Layer 4 of a small transformer language model trained on English Wikipedia (12 layers, counted from 0, width 128). Numbers have three digits each and are written without spaces.
In attention head 0, each number of a token's query or key is one row of weights dot the token's vector x plus its bias. A token spreads its attention over itself and the tokens before it by the softmax of 0.177 times query dot key.
The model reads these tokens: " he" " went" " to" " Al" "ma" " Park" " School" ", where" " one" " of his" " first" " stage" " performances" " was" " in a" " school" " production" " of The" " Grand" " Ch" "am" "'s" " D" "iamond" " in" " December " "1" "929" "." "\n\n" "L" "ow"

Query weights of the head. A number n stands for (n - 500) times 0.0015.
q0 (bias -0.196): 409309290713573544478860434660565481491507397588345605636541460509432612367448405324439741211510628510371597526396509478527422324717545499519412677628484523501539352568503149360693723520489367402547744737480472374624329409434415604506670407414462583384405861773477371466352489336586380604469430411354414539367505503762488808317465593510218445392465484471746411569496350380514377589465
q1 (bias 0.038): 414583534366602630503748457408390400395505557424374378533842469319543375566430602374565518609636372528446608602462590307634477554294602680633559480555613468458217461610416375343281653239379583546549407548362532603597766467315462638436748490661258512420085492376379507622734593440571431574632364555452084532550403510452385472505597442752492337317557336271382694529589633632609494525917
q2 (bias -0.318): 367513305241505493480491629562598522522676487637581673754446316353425459491574548618585324412360543460426705538649435495480415404519441521639313458491399491730327566451543729633557469336441397546337644462254519561689553477319543247625441535463515409720528583633384405604363659519682544546590392428342653552496577409608580512473325484460311411375306439351604452383488599641495587393362
q3 (bias 0.236): 567374692557533457526554341258478662342429502451441485379823473399473589228348641653531548541506300459528387410540644596704576584540639378530790254449677594406641488521305280372357413424446371405371477490478573478706531645432577432409640457571564408513343377508430350534606475411494735463651779516535436349656347444518651600557510665538581240489649429423119567425465650526378638278500
q4 (bias -0.086): 582583515361358354571448418515522257501353557414508398504648548357500252536517488306537382535406404586180636727398536385628445567507527556634663409405515555488579579681447548654499605576432582493595582336519357661503346501353444534474531734665400571490357595391553579617605454613505426594536620485399552466431438399475686575594489499693362499561441426631229555566387451627582526337708
q5 (bias 0.152): 578471506687536357367532259673278370471405549505309448650309499511653435510512566534533491705531547516530328558521626317613622473353725411570503348374611628591591540607395436300328515456328546411513587469505624479681557461560601614480548617590821474418384472579242484624409381423246557420555478610618741447641474512571204746431480481635409625407631528385346512593492444714524350454595
q6 (bias 0.183): 470261428338750582498839534329624544395580511547446378701493528382581574624461482380631375471450499578436569540547388493689327488417592413601524526459566466474503509333402525520676410412526653656612579557738742423467476465509459395510345442580497690465458553488315451496442425389574570592558444272356503390520376567438539370520494641603613251602574568373318339497472566345507518558529
q7 (bias -0.099): 429577536407510488238480582401788604516373613508493500577422448507361670510568552497627553601346562508724434249523428433491542478681504463601463386631202466491457641586485404621495390317724413615390489445520584683340439623325518592543500665468597591519706428415473592537506435588377411369426629524559431572717679412551134502481612399395385638341282490340567389407500552574499389578704
q8 (bias 0.219): 508518681381603251257762452299355238558541580540709365305304346485651425554489549580524423406455520490699433635739328514602420615494498404442409515488551632594510380436542488664297316412573347518508621488452554655687360538574683521647272558666272474590529491501473574447441471645313388603767218478372507409328509596456392485585641700514440530610568479436581627414545328447564552662555
q9 (bias 0.293): 619487682538470685423403594411341377389509384251384414544419574446410502543733508469617517642523690675371492361481228582930488645432494520517548368470580358429592600602506412311476591362306522593356561404688560652764394454478465660544317520481690356485334371563563745672556455308374407698558280537398304125571597533586380472747566641282575679609565528472616628322331704292569569607740
q10 (bias 0.174): 490633485520491531485806295610632400536869518437241490561463584622509600562574625577294514495688537560553493611608634545617729354499718498609640599456472442301533374469533442544505444497543584374326501577470596518621626519636519597424503615481541597386131559508256644393435288414443540419344492581509472287238428449553399330372574634440386321372676658357417408504554582676314586548347
q11 (bias -0.089): 548575774511319556536662470414380666400237521626323329202513617412494588289486545654442424457465550619454550574316587552510536601574710432573459539565523626660365594378407556549457727410516447531413492471625475632531524528568372521399196574789500446498365727670596266530419552483463685439687419612605541445644387489562410412500393469446733554296464518376444546455228346671413439653643
q12 (bias 0.051): 456554553557532389327855411463581377690563513437334468217574418529372695380663461508505579608444521530283494603419726139340621501413726209442562614590382463453697627668436449420536660436328464527583562412493661682498348405465601563406614547618209553230531478699312545567378409660608458400454545446424530636467467773781515526293410409310577431626534634395303498669449561506453691530615
q13 (bias -0.091): 574517516637469580596321620464772317571419492407492602381505521338351413716637481389381451667304591478487412712676421535447382534682533463524648654221599434678427501433433612557751641441573391565521416377616640439303456410385441246602501650201569546639479683351624591648343443612290204652431533431541513499255571609695323532492424524465368520537340554655472683359421587514520657597552
q14 (bias -0.272): 687572433439335278506403292763531322510551778639399379559534617709470291533769376601325586383370488523472539652528666588289506473439506490650315584646279382469363692516416725759475457599572376563415582477383290604235598339380578489568726502588672394497508656720563252273523617517358540570262462522376842553337505477555581622502357360461393360394460652734611496386529628629443594540264
q15 (bias -0.017): 461404552328589682220384641379513563350528468589336676772494413590528505586365384824509406668694423463564351464547639393478405712213544523809611387648580466355399427452483568375234304434494476364570428484543581519422546777348254311338523334535762619578709358517561341418361728417382915422428501483407356443634314494439397444484402520343666676483422465377597538450368724644556598443691
q16 (bias 0.072): 378671639388714552260577598654499647373477412501489499456476636550661546506280552330648522480703575563375278689423349518672467682544363398455537226365807270412317383503713504690264406425495724543519048479560566417368531486532539622346371351644536556409538321442442856661643537609366555585510568487584222519609640427429469231585450500513490430548457577725631560442584417356539446467342
q17 (bias 0.024): 279172638517429758666395579509471373280383404514480307617436205674690463694669528384519343428419599494659421368680700590605383633476381339565329551622415322708498436653381583570662422336359425644530358419698574470539415565534386721497502637330790368593725383535189544574538590307552652346444494468597361449487633530481599200468548531400493545549440164605606358429970720557418417754503
q18 (bias 0.146): 560618337516437495797819193519187425640526713598405228352736632243791547266395526180550327480790385434499637411280416364518577603498486458433653539556650531518673549475477597570496484509189782496435495261508190306672703287533506574278548429840417533330221654585582429529303545436498292531432621725427524463358354488433476647344344684769806211661782644561363752378476509651701681489602
q19 (bias -0.256): 494494447412614589402574537481582437615546549434693538395577613524573390447450600560321508494373715570537827614489498492419564540598568475579583650600380326385456520416413525522628567461545599524453467503305577605474388458484433436550794605443462387703265449477614410252436544521563365339483362508350706529385582425603527505410315294553511501417436479456439521366559527422690377659479
q20 (bias -0.007): 456388341750529443425605631728509214563607633565617462524801555692404618568445412570215626485606471442646446656209460486228693331300676394310266547563297705669287285520653260599620376511419657475557467619251225482608653624475635395454524556456445537526386718621658280362394573418551436258293463386433668741501272425636528551666594442459594569582408528390757219615419604373603329412374
q21 (bias -0.138): 280475592507766526698630468457480380504544626527603501575593441459624638730457332642474538546495641446713378215435498433710444552360358381502392611519503487485243494494511466498743405542648514434304484628401611347509409678427297376551662584536697671470450516518419652382578485490561498281475185414670343511647499417541345339419552311676477402279431308507694648459475495609478381614643
q22 (bias 0.086): 539485442553683260457444257662397441577531340662566550502389500524376564416687492315404550483524399512450452422412450151308535289587510535706374499441362309561764239464381445271451465514513602440475512451494682509569531532486519506648452513515217441563720369544142489602458530390521448592490585449483523715560602622642520742408639469473554468518581686437571490704736473540403494485456
q23 (bias 0.017): 277379583296518485515607483673421596460363473385486692528550247580566408533464555441427385599474453447600524290547444561485565522480419548603610485410481507417486519560555415525466402442571457525583660343427419540541467610543344363486544323759598740355469512458584622491549523442509497509577582521722338396565604503490518602698518468472478474553490550521472643418704382604521304402570
q24 (bias 0.176): 639752633605348519330585486507535382687593699503472336381626523358568302430576507695721400375529367623497719555405397486542588473463544673457420390362726266516570391260276452697407626660609647709365556431467564467491394421615606535469444672526437387469415444398449541277604488722600428377516441420386595441583429318391612567354415601562561390447622622399486435533237654491346499413658
q25 (bias 0.218): 594887555382302605275507503268235475550554616478252145539631318570287463423599682467710291451363474540547533571307500562723458646214487334397712296605536742282636369520530613568310597665505430444789495373315583446545659500392522557493462505933567639268128428434484690610745462544458635224506722490490237149583213635435617554502529558440778529293869672387386560523537655515347249365523
q26 (bias -0.127): 362531357515648323410535685436687439659682606560584374528378516276557330579610435471552411461270653613475444446734441548550652491593425337516482414562344405815338547378571540597659441179327449546616553384488508564744173223355510626270519578477349404556495661708466726407430608672576443740761246485811692426640649399537227637409615362495402237421275645374521495594779208477424596623507
q27 (bias -0.008): 524609329695477243584528412688217459525454425661445420512531428473527525464304605675688547280455641528415639505568537413409213580380656471452382609720567401569660517634571589503620637590378687379654682421256322676526418555571471467383596491457489409487329602479478458286529344469439612579485350347551558343469459418745627548463367385533618449590555608314599618656375404668497338338408
q28 (bias -0.164): 609523502532390573548753525333438432815644655364580456537446480602502492526553640489371631288548327474645642507464362321254638357497493450396707598484498547487524528690521567405458386677577252607345522642428269474475562559586537479443587497401575577442584461602359501439413318460616480413379459602360400638422656641605620604482575509276411295448684508299436308512444578574439565576333
q29 (bias -0.137): 403553498389400466629472543272512541497439387462589322295478354342413605704415649547381521225434277555327807441370502508547496646444427547715603498533512325613416581707437613704385622457580416689407430315565352707562281538460689573383382572502433436756496499570457477601165532342532392681544372475463890347544677540593599607560392626445653305434592418480513652468417436608514553560553
q30 (bias 0.038): 562695582562523426491494617388472541536535489442418740628342534169544615575563454459826512671656436729591371465484641370589383208428441478550439487536556613406586499520525532298386391505403555416367281634856573300557575352565568405615473440529496704709578438396348508593554500481438387441668490526397290621676435500424203634433589468428478632495643423243474586595510729349509519323361
q31 (bias 0.218): 348523512309617399417566571581465606456551432389221625520660455675745684567261347622439555518879559254525415511286525569795451576368523337371435563488871497280467465461736313552368405548378748618426299601700277394507731678440233490394347298422767545576529358505392378583520619659501539611546452502446318463591354547519589183541508666393470565648202611514657532533401402642455651381578

Key weights of the head. A number n stands for (n - 500) times 0.0013.
k0 (bias -0.568): 528482584338517502632717609402580517495401540451524864492432404245536511630485538260306656551578638536343686435655413721336501400534236429563389550421566201533461717448557404380606300415471546390509637605636491400487559364521432514439562687377432504464521386506527529552271448528536336258518408505351537557469693475422551500528505650511560611621341192465347520645555371424512582372686
k1 (bias -0.337): 332734649609517649616596448476493529496572485544563506399457603564514547782418417725425564444482527596368554588341453480602523399475753540411509684408610598375743397467255485455612388533491652352517531385759636487466513581570453235284276416562290347465267630307688415221519530592488684473731696408537355394309501567489476462492635628512698532406474535494563698597185513445458366345378
k2 (bias -1.246): 585690395447533412419442608464497382393384571456446343308566609568494311329683475618392587598459647513465614423518709647569632393449306510507548281982614582485328565587494589576473620421394397537465491463467490474491329525572213399324560425633398445523351465524612559504604548535509522318545594604452617324366536420789663548534407590663442574559433459709563749437387347494361400528720
k3 (bias 1.111): 614398409586534314446682388612356643731418339423362557395126552706452629284674658426446530577523431541440572438362505500556804346301483349508522616519423415436712540631553428369639375552473693487610637500487642333537538359589605552492349479399553553224349414644530578457298641439374500527319444487485520692373496468535439505197498748625645507749371749578467424640755532547546668529412
k4 (bias -0.543): 513751581511453461247473569727468468636470455603431312595752430525513413448386527649391566600404522390458359490303496492507456581298601648453376442548508525561475570588529365482348362496609454474561736495685435343582472453471489474520541695440557653166466615450448627509416625607584441335416486452500537539486372419589586401491388621550614520450505649583678592462610418632594318426518
k5 (bias 0.860): 679286456656381727661718395511251434584559464601427422696416596621405598504450427341633417387416436431482500605507575508486679470656604410456357334419684521672696339373639373234455464564429456493336536554637516372485613623553293491502476538633582340518694365596355390436360593472655443599413751379590672493545420658558631451614364552350800373461568348355308445386476622339397596551283
k6 (bias 1.238): 592498580596603613494652474636690335662350462565605366632503418359431303536574700453394527442371475387462386570524592447635417583633376346526465447485628656683373548469520594569687373571488541227624299403434669374512321627454376519421600619571508439656586428506529594539507477552407484576572612344444439641564586301703291621515414440592458563507528459565335392565634664520547485447491
k7 (bias -0.273): 481604384680408439679512809366342561611414321510582588652473422442644513526232560811539455440375769501347500262764530391566373411509567352575362339685639217552492420473535566439415473512441696490575443513515504785525526608545540518595587353580524428485437404350629540427492504422535737558569566440482391341614240477386448477408611453392531478740108658433621666612222453407162477366590
k8 (bias 1.344): 651534375650554582453657488592561560409465487431524486570597535320492589486407499338743549468610628546478603548701588564633399400541427620593374399495528428563446228162332345528793375664512564509690323648338376326420612466580841441606500533541566499660372534428279545424479465167457356500442528453467528403579588624376424535647420805643465540514456469401648501415400420470521487424240
k9 (bias 0.990): 527470642629638364552289467462472497565409586395648269848469403631374552497599519718613432586603563385614427285255595423561348386489454370361562312646766693340640544608472465625577371680521501544411605499235471468650549685598560400648302667332372348405513306540322513500219449496374498513466539375502546384520475796377590556492573667499623587583568250279471451600412657574392430943479
k10 (bias 1.282): 399361334570637620359580513495240437457423616641451603408357491551614431235485560446603409438269671519683529620365647350405494496455547478321576561557506377451579367519496597570494269622532507782649497470456588267432684489863508505669473538454319461569678416653457681466752568519626446434305402636359362699502531462413589496440528644453468517455474549587403326439515555472438461503101
k11 (bias 0.814): 641510613606354229483451422579428532409400384521650460569534650378504481356408494376606335500767467616342550438471408518528672517276476538450405359484382622386535455495584283728366393550397478468593649357635567541526454522649550479495382288591518361341586606722557484522462508545550549663669539536659456522540280377473600524702509677547549746512559545482680323474233401641496221664473
k12 (bias 1.116): 480312451424605608584537504601418490560454516404413702530559530718629341439580545423496674593589534634691549453505371583580493457345374608496498509506683475372627377510410271578460371270630463535408495583482347311579367451441395612498734451569802543443372596551635367376588543330665495518425487401645528459469545313425652407533484529549560463492418398385389274523464489549447550410524
k13 (bias -1.127): 367644489387664256480621444352637472479413456544632478485470598523505404633475475632775514516523535576328460628447332588604531595560479622699563423433557612643356626506336610234222450531417605356606383684576360530511472579539462339435379424557365664652697536306530592624462654406424775486416529561603724339564394347338660352468429400589479483489519429589481503630578505407520435503672
k14 (bias -0.728): 337793371403465636401447628467578420600536395454500680467535682448371646472422460467589458679483379439632214305446575660497527440512327515460523569652541628609489514616633454182411552352427441594593687479567552563543268315520496546430598487440424510575462501505592641439540303450635350658567398611469667323498602538495486531410383380457297675537569306368514406502693492408587640617500
k15 (bias -0.192): 504500595721547340478359390522751512644406386472436302351521300673486543329638592553592359431628527699582511484488391415519501725636651544505598373556438424567536441504595503580466442558478590557453831510378579518401583554501491287725413547533530395159688565380447363439707400326406703670569475621279562443354384449387481438273315559451377624615501744291484419714298425725430608379753
k16 (bias 0.087): 475743479521576433548456326522625474573666475484370393530594521426564397667570676643548530563370396571502598626480518307400545519247525526526755445439483541681599559694333419425421365414518421552626379487436350554525553413577638455554570394605388409473363480516590585676516653554618461725542737497251482471409572586498342437326651627553621290526655576385501546402373564539563467592321
k17 (bias -1.157): 682635592476368420567435750427519485342429634449467611615458613567389397535677586426768483530391616343323594532482623557342428480468307468434508671500513513495602855621448755617358534510605376484354473439386404583648447495502212460421614660293359341507572569460655663471553442703382444631423629213451740258464554395530496558420360386582352378464277395592619578489558688653593543561344
k18 (bias 1.004): 336233480681528384554541484421414569658460490577655623432368543700547627542318533469423733323537419264303484613276401652305770631374706417574326588471558553582564394462533220467591527455465292543671684675534547472616606514401473531352711573696333409463379654597606356519515629580411405371245275641479522646302484367529463660563530613771538371447672369474501320498527637451574495510310
k19 (bias -1.192): 443495402216732397279500501406438424667484456454486567505491508385424519681371623390483468663611563234508513532507523572651328573502420757504678437479498530414406705562742492528384565529581523536477469416684471547342446377367614540468590394394652272690409566475561487288429489523651560349564524660417572286478497473491454518581564332571438479358421576596524598464646295648531462401546
k20 (bias 0.549): 722422491646483584478589344447334646511312545564789503441514668359582480624474359296559355625331470573466569613407288390183408216542569592391345509387524462372661271332367408302584599343596490501591430603492756601495708373386767612522685483533454426468529530444476620617444328474563296391658608459497387852343536528485569681537637527472673510436485273722622610608541429268496504412473
k21 (bias -0.945): 443635307523513377643415643478613381535278405611244426819580298473419583471406574480564624532447512546611571589781567278564603596543462472412635486499393439443575711390361482506565444367653349481638451497394529439510334534563426496512474547418476569488513536378724482468280570481311397642628701612371395200469469560536612438554631404586437484624293576451611513379309441558536557374551
k22 (bias 0.555): 618240579579508582452414435574528377616593459380779669550460430468496328740339356469679393413422573411616432583474699549318438734532267351518536667433298390486663347564419471524667425526399596419663383570632609726528447500349382557518504518515483543638712353524486467704467521524508304459336501303519716514348595566606677418429384349499448526415417235578745538551668471384455661795418
k23 (bias 0.616): 587383562475560630638620334444564442575623608574400265621523582573260573442440618669572560382658417491456497645533535536547439586554465447436597594526772554505473460731472402550454461581578508453709540423277444549516525347386519445343516430412638375403519527315528416564362391508537653565635501543383401393799539616351497299418451308472494406333662614448363620472567656468648590480410
k24 (bias 1.301): 768358347577401418341285529416519419586540487457517304565397491709667507441569563483363526294658404515316396522415509649660654361397523473452533650390443365473531387569644432529350353671444294416507465405547385227561495610447627504777506459445574532510609435529467425707590316404452715499491499618593437717329729563466492675554512718352456406657634544527342323440447518448498586572306
k25 (bias 1.137): 480344428617503456734497472621449432759644538397516172520460691725726364407502627689634455451662202327528462327326468276586586401323739593520455596362551362429831254490462262623720250798480570672570681295746448349565345577769737641540401452562500345404517351473344706527452355544502307584280273602549556606528382477621504892692621541510513550691604448386305438423434556579359460506254
k26 (bias -0.845): 412523452464488534620410625467612651450357380564456586677747417456380431525528496670596422546641594525425522396386575472764413670413216663366391429564406669361403566503624502278414552381518725532402238501607461403481587472357532516286206476407631338611542338452536607643765505512452543505331678605485518243470487516594436440599436459510421431444526705451464614366277633583539493483668
k27 (bias 1.328): 550494533612518667383627682435640586613404535301613336550393384607383379603577446645788398607554603461688475420661396602548288629495555270428493516486525403461706423333606439590310392658516328530624435721540520614260552442635523558539290264477609496464457485471430494492357373508351478453407494706393617509688578423459665472607409536412628665547452557447517274287466508549539258485431
k28 (bias 0.405): 523392438533674374752394449479530518335552482582454596468407600625466658601518434233464672579639626651448557457605559487254525286703458509340474395731593244672550441501538458488437507580561565666415575760524345440482490545293340724791750452224529620344588506778344546522526558455632370473466447366452489646548807349584627504413342352538419494535420403636593343482387414468498626572334
k29 (bias -0.725): 370639502477470530537366614369531327549733551538460498599650757467605410398508580531565428477582604466613517531428435437607576412452479447422576484453634542540386413426722357533453426594612634597537550389523436340463368399285461471458512536540573626510340515525339682436738640579361379327484380618605483453333318566317205450447511510674513492530522713446540618409626499461530447651515
k30 (bias -0.571): 486716436485480639473253432341636701483527483451546466552633610407575420527582478670489640467466460470687664374465576595365338514492427441458588643385321440443301479489759546357534436475610561377686513298415427607307459688619284647579454633587328492631219515330408342427537528499645523586472596423506390503692408585459527469557446482633509564496481530603411584363562491341390503469403
k31 (bias 1.160): 745585480558632507510561483666472489683443570582490357654382612481382358446664536685194643269484383678450538595391505383556645275506656535441430579256345438538675340484351244504448576691271547705353600387385525478466586497423727612673567440558587362511420537550550524459365845577386441592538447723627441427466541521348385504530525525418563485475458366664569420711250628579335528482690

The vector x that enters this layer's attention at each token. A number n stands for (n - 500) times 0.0074.
0 " he": 400656657541585375425394605654638247541366465604402218557683437619521332331603626763732471413701525579635387326429494436862487486408571513479661440507482663417518373596449429336298401615642735590372629516499418446448238450647665263485345458467356378365532470355315270529749408513574661711516745619548421200396171477399458318546627419342619654689607764361509665544445532617356408604721
1 " went": 329690608622558437476473534646636346605397399570358175545754446642476414304644643793703509380674500541599464354427484348729427544514566470515668338521460694373520387632511457390342384532644606542247673448553490506461214444654656256452340458541313275347509465300313353550716463493518733717605714508544475124407241510424470343550596527390645700624619891413406698543395525566328324610718
2 " to": 326694643567577417440444579614606264494385415587362222574824472669398404348627643798680473394666473544616401356477467376755486556493641456509655323546504722353499359579467466297322350520604651556285609463523485486461232421628676273479350373547344320339539519366347351564682468555498689717554731631543425148371237470425423358544633548385662672639698854388437696552364544605391324559773
3 " Al": 343670621597555408463463520637612348511359415611351169565802476668460397377589640772672472391709483451604397360417488371748482610433552504510691333520462720445487352532454496401351366461606599524286622446519486485477215457651644283492331410577299255306478542389362322594694463547525696744615731619532510154386190506379454364538626519411655691627644933437466661527409506558380324562749
4 "ma": 361724582623621428415442522632616274556416402578354160566805401636448402398574643820658447476690455506593417321439482386738486613463578530502658328483430709411501393546439524384314363526587561573300650466575461456468212461695641304438368434567303303239514548378363346519668505520519680715648729639559515164404206491398488332569576567424582711622657914364420690500430518574359348516758
5 " Park": 349689598576609412479437522689636305588379367534354235576813430574423442366614634805672495380660476516559402341451492375747519574374617535530639314491467760452480408553472577411331378500650598528292653453573475480497268432677609297426321487519307307286487503380342315504683491479481634769617764595528488141380203421408469343626634588428643659613678923381384621549397496583383346588725
6 " School": 357677559565599457475417503652648325619365404602317215584754436606451438385640648782661497392675468547562388351461486350790531602402603533470665271484466734382470403548466583382363326478612621515292703481586469494528251389660610292436342484544300304314475518309356299499675457513507644725574714549486443142379152481428469375597660580440631690624647931352433654536405536613401395632730
7 ", where": 355696616555644430459447574636641320591391399625346128557772438633407462419652636852663543411690441539590371381429503380721464566480581465485622337514454694376507354605485520329299386522577639588352671465500438490486204422642616244516352370554288360285483538343362305557674416556527644743580691571513423169427242506385421369588617580389633672657645915446441675537357487569389330535794
8 " one": 356650551570572439482425489620656369611358401561333182596733461661477412395649666846673499403699437511612417330443538387753508536467599477515702314449471697400460402581412498317313415513601593583332670477541452492480197424680590247464381395566301341310486575282341350505671454552521700701596703595539459178397227509390494388629614500391631693631672909362396685525373488551365334590793
9 " of his": 380709564568586424490450524613620360575383408617325207539770460647438400377660651804683480442700447520615420296461457360771529577491559462525670346494491659393487371568452481306334335549592634544287675501554459507484234419674664291472333408534325281288482474293341347550680479502526701711609699598559451152414212531389433396583617499373618660606685907389386755536404512586376329608766
10 " first": 310703562574596434481430500617649346615410420569352221570724468621473412340646668810706524435659471451613408329410503365718466564445578461495670307508471693364484380588453482330317341516572631567318703480529472436479202431664643273477371427560300301289499530320371313503665466513538763692616697539524439140424208527419540374650613570425587704652650906370406722548379517556398319584797
11 " stage": 365691547537611412497450499652618295611356423590349218607772461637435407384628662777714497470660444514598414320469525386771494605415632472491652339461464730368524415550449519270373379458572613549300693439587480493479179453713626282477345425558322333313481564339364336508684453481506689736597675536446451152421177507379484369596608605417607692617668917387413682551350486597380357535744
12 " performances": 367683592583648406504460495644571325601381391587327199623761474648459402409633658772686476442673520524594408321458574353760466586396622505491649366517453711414511426559458508265396375491601606580289687438617483500482183442692596226456371395542302327307473501376361303535685473470496685752620703524468439100406211525392478356580556637430640657629653908381403687565381512563359345548705
13 " was": 356752604580565462477503519658656354610380384563376202557719456642463434352662664837717493423695488537587413320442466347784460548455579469548644329524453666379493329584471480367323382512574616603254660484567485453452210415643668262454373423569307289300480510347334356499683452525518746744667727564490417137401273515416477349562617563334575653624668889395468694515392501504380342594730
14 " in a": 394692604595600406482469497611621363566374418578335233601766489635443426384655643815715488424649473479599414333456466314766507528478581414562636319500461726382534325612455435341341402549599603539329636446559454512439229377648631274425366459540336309292496532328330370527723489521549735702613730602560423156405245493426421337578627540359645679645661930404394677529407473554343315577738
15 " school": 343690562557621442481458522691612314624363427611335240592760432593464415381647631825665464416662476519571397342423513359764525567377605541482648263507474676374510380577423542352372308509597652518298697509625450501522261412648631251466369460552290332313450524300334322511676466511536618738554700560476459138388188465429449369572652590424658694578656928325419691539404527625416367612734
16 " production": 329699551604660450488421469667587327621402431580340232630782487614482412394612653790699479452657483507572432333449565386769453596399661504513644325491453706368507364554439479284339381464634643568298669448625469488503231396706583241432340456556319337284452522360361326511669422475493645776599700544474459147392202505393475378558640595436617694635611939388404650532387504592366361551723
17 " of The": 372684577621625414503424474623610358616393413634360221573802506667487423362638653797692496395677420530595387329433455337757479586344549506509658336468477664410450367576477503356295369549641652532291654455552460537458244382677656316419338459512338304295453518349366318558673474495489636729618710597538432163422206466389434372588644545394654671666646929434419738555397489554395286582715
18 " Grand": 361685569583606438478439507656659320652426459588355213547777470667453412431613656759723520431689370470617414340404464346725495598341613478500661302445444660431484491557401497361344370498632654541290657468588431495446217403656668259466363486525315315309460545373378309598724518456505633683627681554490485157411177399386484366613690605431668649650638918360418715523364439608418303600689
19 " Ch": 363720608582647376439463520619633327573404438594343177532732519664492382414638645759693495430706435480612429340434490333744486568362554474503626312525501719400470337624430518415323375493583588552340612442540448496451191406603691324507363421548321312328447549393372277518700488518551633753609738586487463176392196461395516349617635614400657640663645944395443685571320493555423306521731
20 "am": 339719529573649390381438495667604330613373421568352175574778449655421412373569647809694461463679423478592479347447509355725513625344548549514729316528492631436494349624464496395342411524607603610296641462574463498465239447662693277436355445512295328308479564386334307505674497514554598728639701664521491213395179469408535313559605622376607693627619935413437681526345457577407342462710
21 "'s": 374736570555584419486436522605641335600430416620349243565769492655445403365651640802680502449656429494615424305453465308769495556443570501525677309488460649358515367611455457322301371572610626544320661503572440483450241361679711284445359402553344338306471518339360315514691486523500653735654690628496435149437258504400473372593626559336622660645662925386405702545350473593378342546736
22 " D": 351703594566608374457456545629626338572409427599349172544761481648506409368649656754688490410711405520599415351431458381751458538360571480495661299491477700345479405642433510435297352499645628545318626459565427499431214392676694341456378412534320285328469571381368331539683516495487639737629716610467482198414207444381507364589659555419679652642675921404449689589338489564353331542719
23 "iamond": 347685565556671414445438465668640308621407405596329218562747416592432389384565645744675514435689411481586446338421527357770522591331602543475721305501465632359440425565401499368295417565587571583342635495602431498487263427677659279461368425532299333302482556428361299503692498487482594755627683611499504177391218481367500368631681575440590692651670975444380668547374473586379348598716
24 " in": 337721623543624416437455558595622312547399445577347213578785498679443385309664637813656463416636475520628397319458458369780535543433607476508663320536516670357478360613458425337315348520640666553326603453576468491453234365614689284486387411569339339306490518358355312534697478523520658728608699654527409184362265486426411339519702580390666659655694875392405694574384510585368325544714
25 " December ": 331787538562673443438456502637652413634382412592310211575796480644474395353653650790687481398696468440613458303444483322730507585367569513509631333522472621394449352612456506352319375470614593586354700452540510491466238401644673299476338428569276354290459489349362307541694485466535688725613672554493417187449204522461459375628710575372610635680672916407427656559379446559357340555670
26 "1": 336800580545627400407440530638660385550404470619352223577806487632479381331608634789706460433624454499612423285447450401792487561379608540461662324483478619353524376608475527384304358479625574599371713467579455469461277398713709298498377395534298363269513526376317356535678470497545652739600660642437428165405216525390438358560687541369599656653638869351443687549381485584380293531714
27 "929": 351779577562674396437444500679647366598386484588344217558776412584502427346585619782667491495678485528579445280441492344761499579358544478522666318474425645351518386585477533382286331481558528620338689430584448467482248430713685298493359410566289385290528498410312344537675432514546651757660702580487403154430198505417424380583648609380635649634653924343418693543433485531374334570720
28 ".": 323751598570632392444422592626673291620395434608394206605811417636480388364604617806651464413666421564608412309474442364761491529403604496479634350524513619368529348627463489337284348530598660581394635503575460458434213411678687245493358390511309382313527539364350336555708473544535643756629690617467401209385257504375423323507687568395630631684643853370471647573352495588395331549727
29 "\n\n": 502558632733606491307354660583588224509467601658522286762465430784593373224561671549628403343636442485801357354364450545578575365454360677498702612466469570482475155668583468286213335687585620639284475455501362331433403409453560226422525509514490414435604455315307304598807332426618613742542737400559425332471293500399371454655660495342676714647731454344466388551539721778470402627414
30 "L": 408561557674544404445413580631612288628449454556417107593675468735458360314602669696691386360639465429617401344447528427726480528514581501359630353345521707394594274537552642505285304595628475544298656410495489422381249463686653388613388537514280252370711453392208325548755484498575687818598675591509450280424251511328483476517582504358645648619764863387367560431462618536440408641554
31 "ow": 418576601653542423447397593666616221639396412521380063585649498696455398343614625636723385315627396459618445338445548407717493582541580539402644320396517678428639337569563624433299261654602506610250640423515499462408282472654623348512375448507311265354633421358232329534778516492551701770584675625513478307418253499369483456587575592367657611646764872349311562437466560567477441712551

Token 16 " production".
To which token does it give the most attention? 15 " school"

Token 26 "1".
Which token does it look at most, and with what share of its attention? 25 " December ", with about 20%

Token 7 ", where".
To which token does it give the most attention? 1 " went"

Token 6 " School".
Which token does it look at most, and with what share of its attention? 1 " went", with about 40%

Token 28 ".".
To which token does it give the most attention? 28 "."

Token 15 " school".
To which token does it give the most attention? 15 " school"

Token 11 " stage".
To which token does it give the most attention? 1 " went"

Token 29 "\n\n".
Which token does it look at most, and with what share of its attention? 29 "\n\n", with about 100%

Token 27 "929".
To which token does it give the most attention? 25 " December "

Token 17 " of The".
To which token does it give the most attention? 17 " of The"

Token 19 " Ch".
To which token does it give the most attention? 17 " of The"

Token 25 " December ".
To which token does it give the most attention? 25 " December "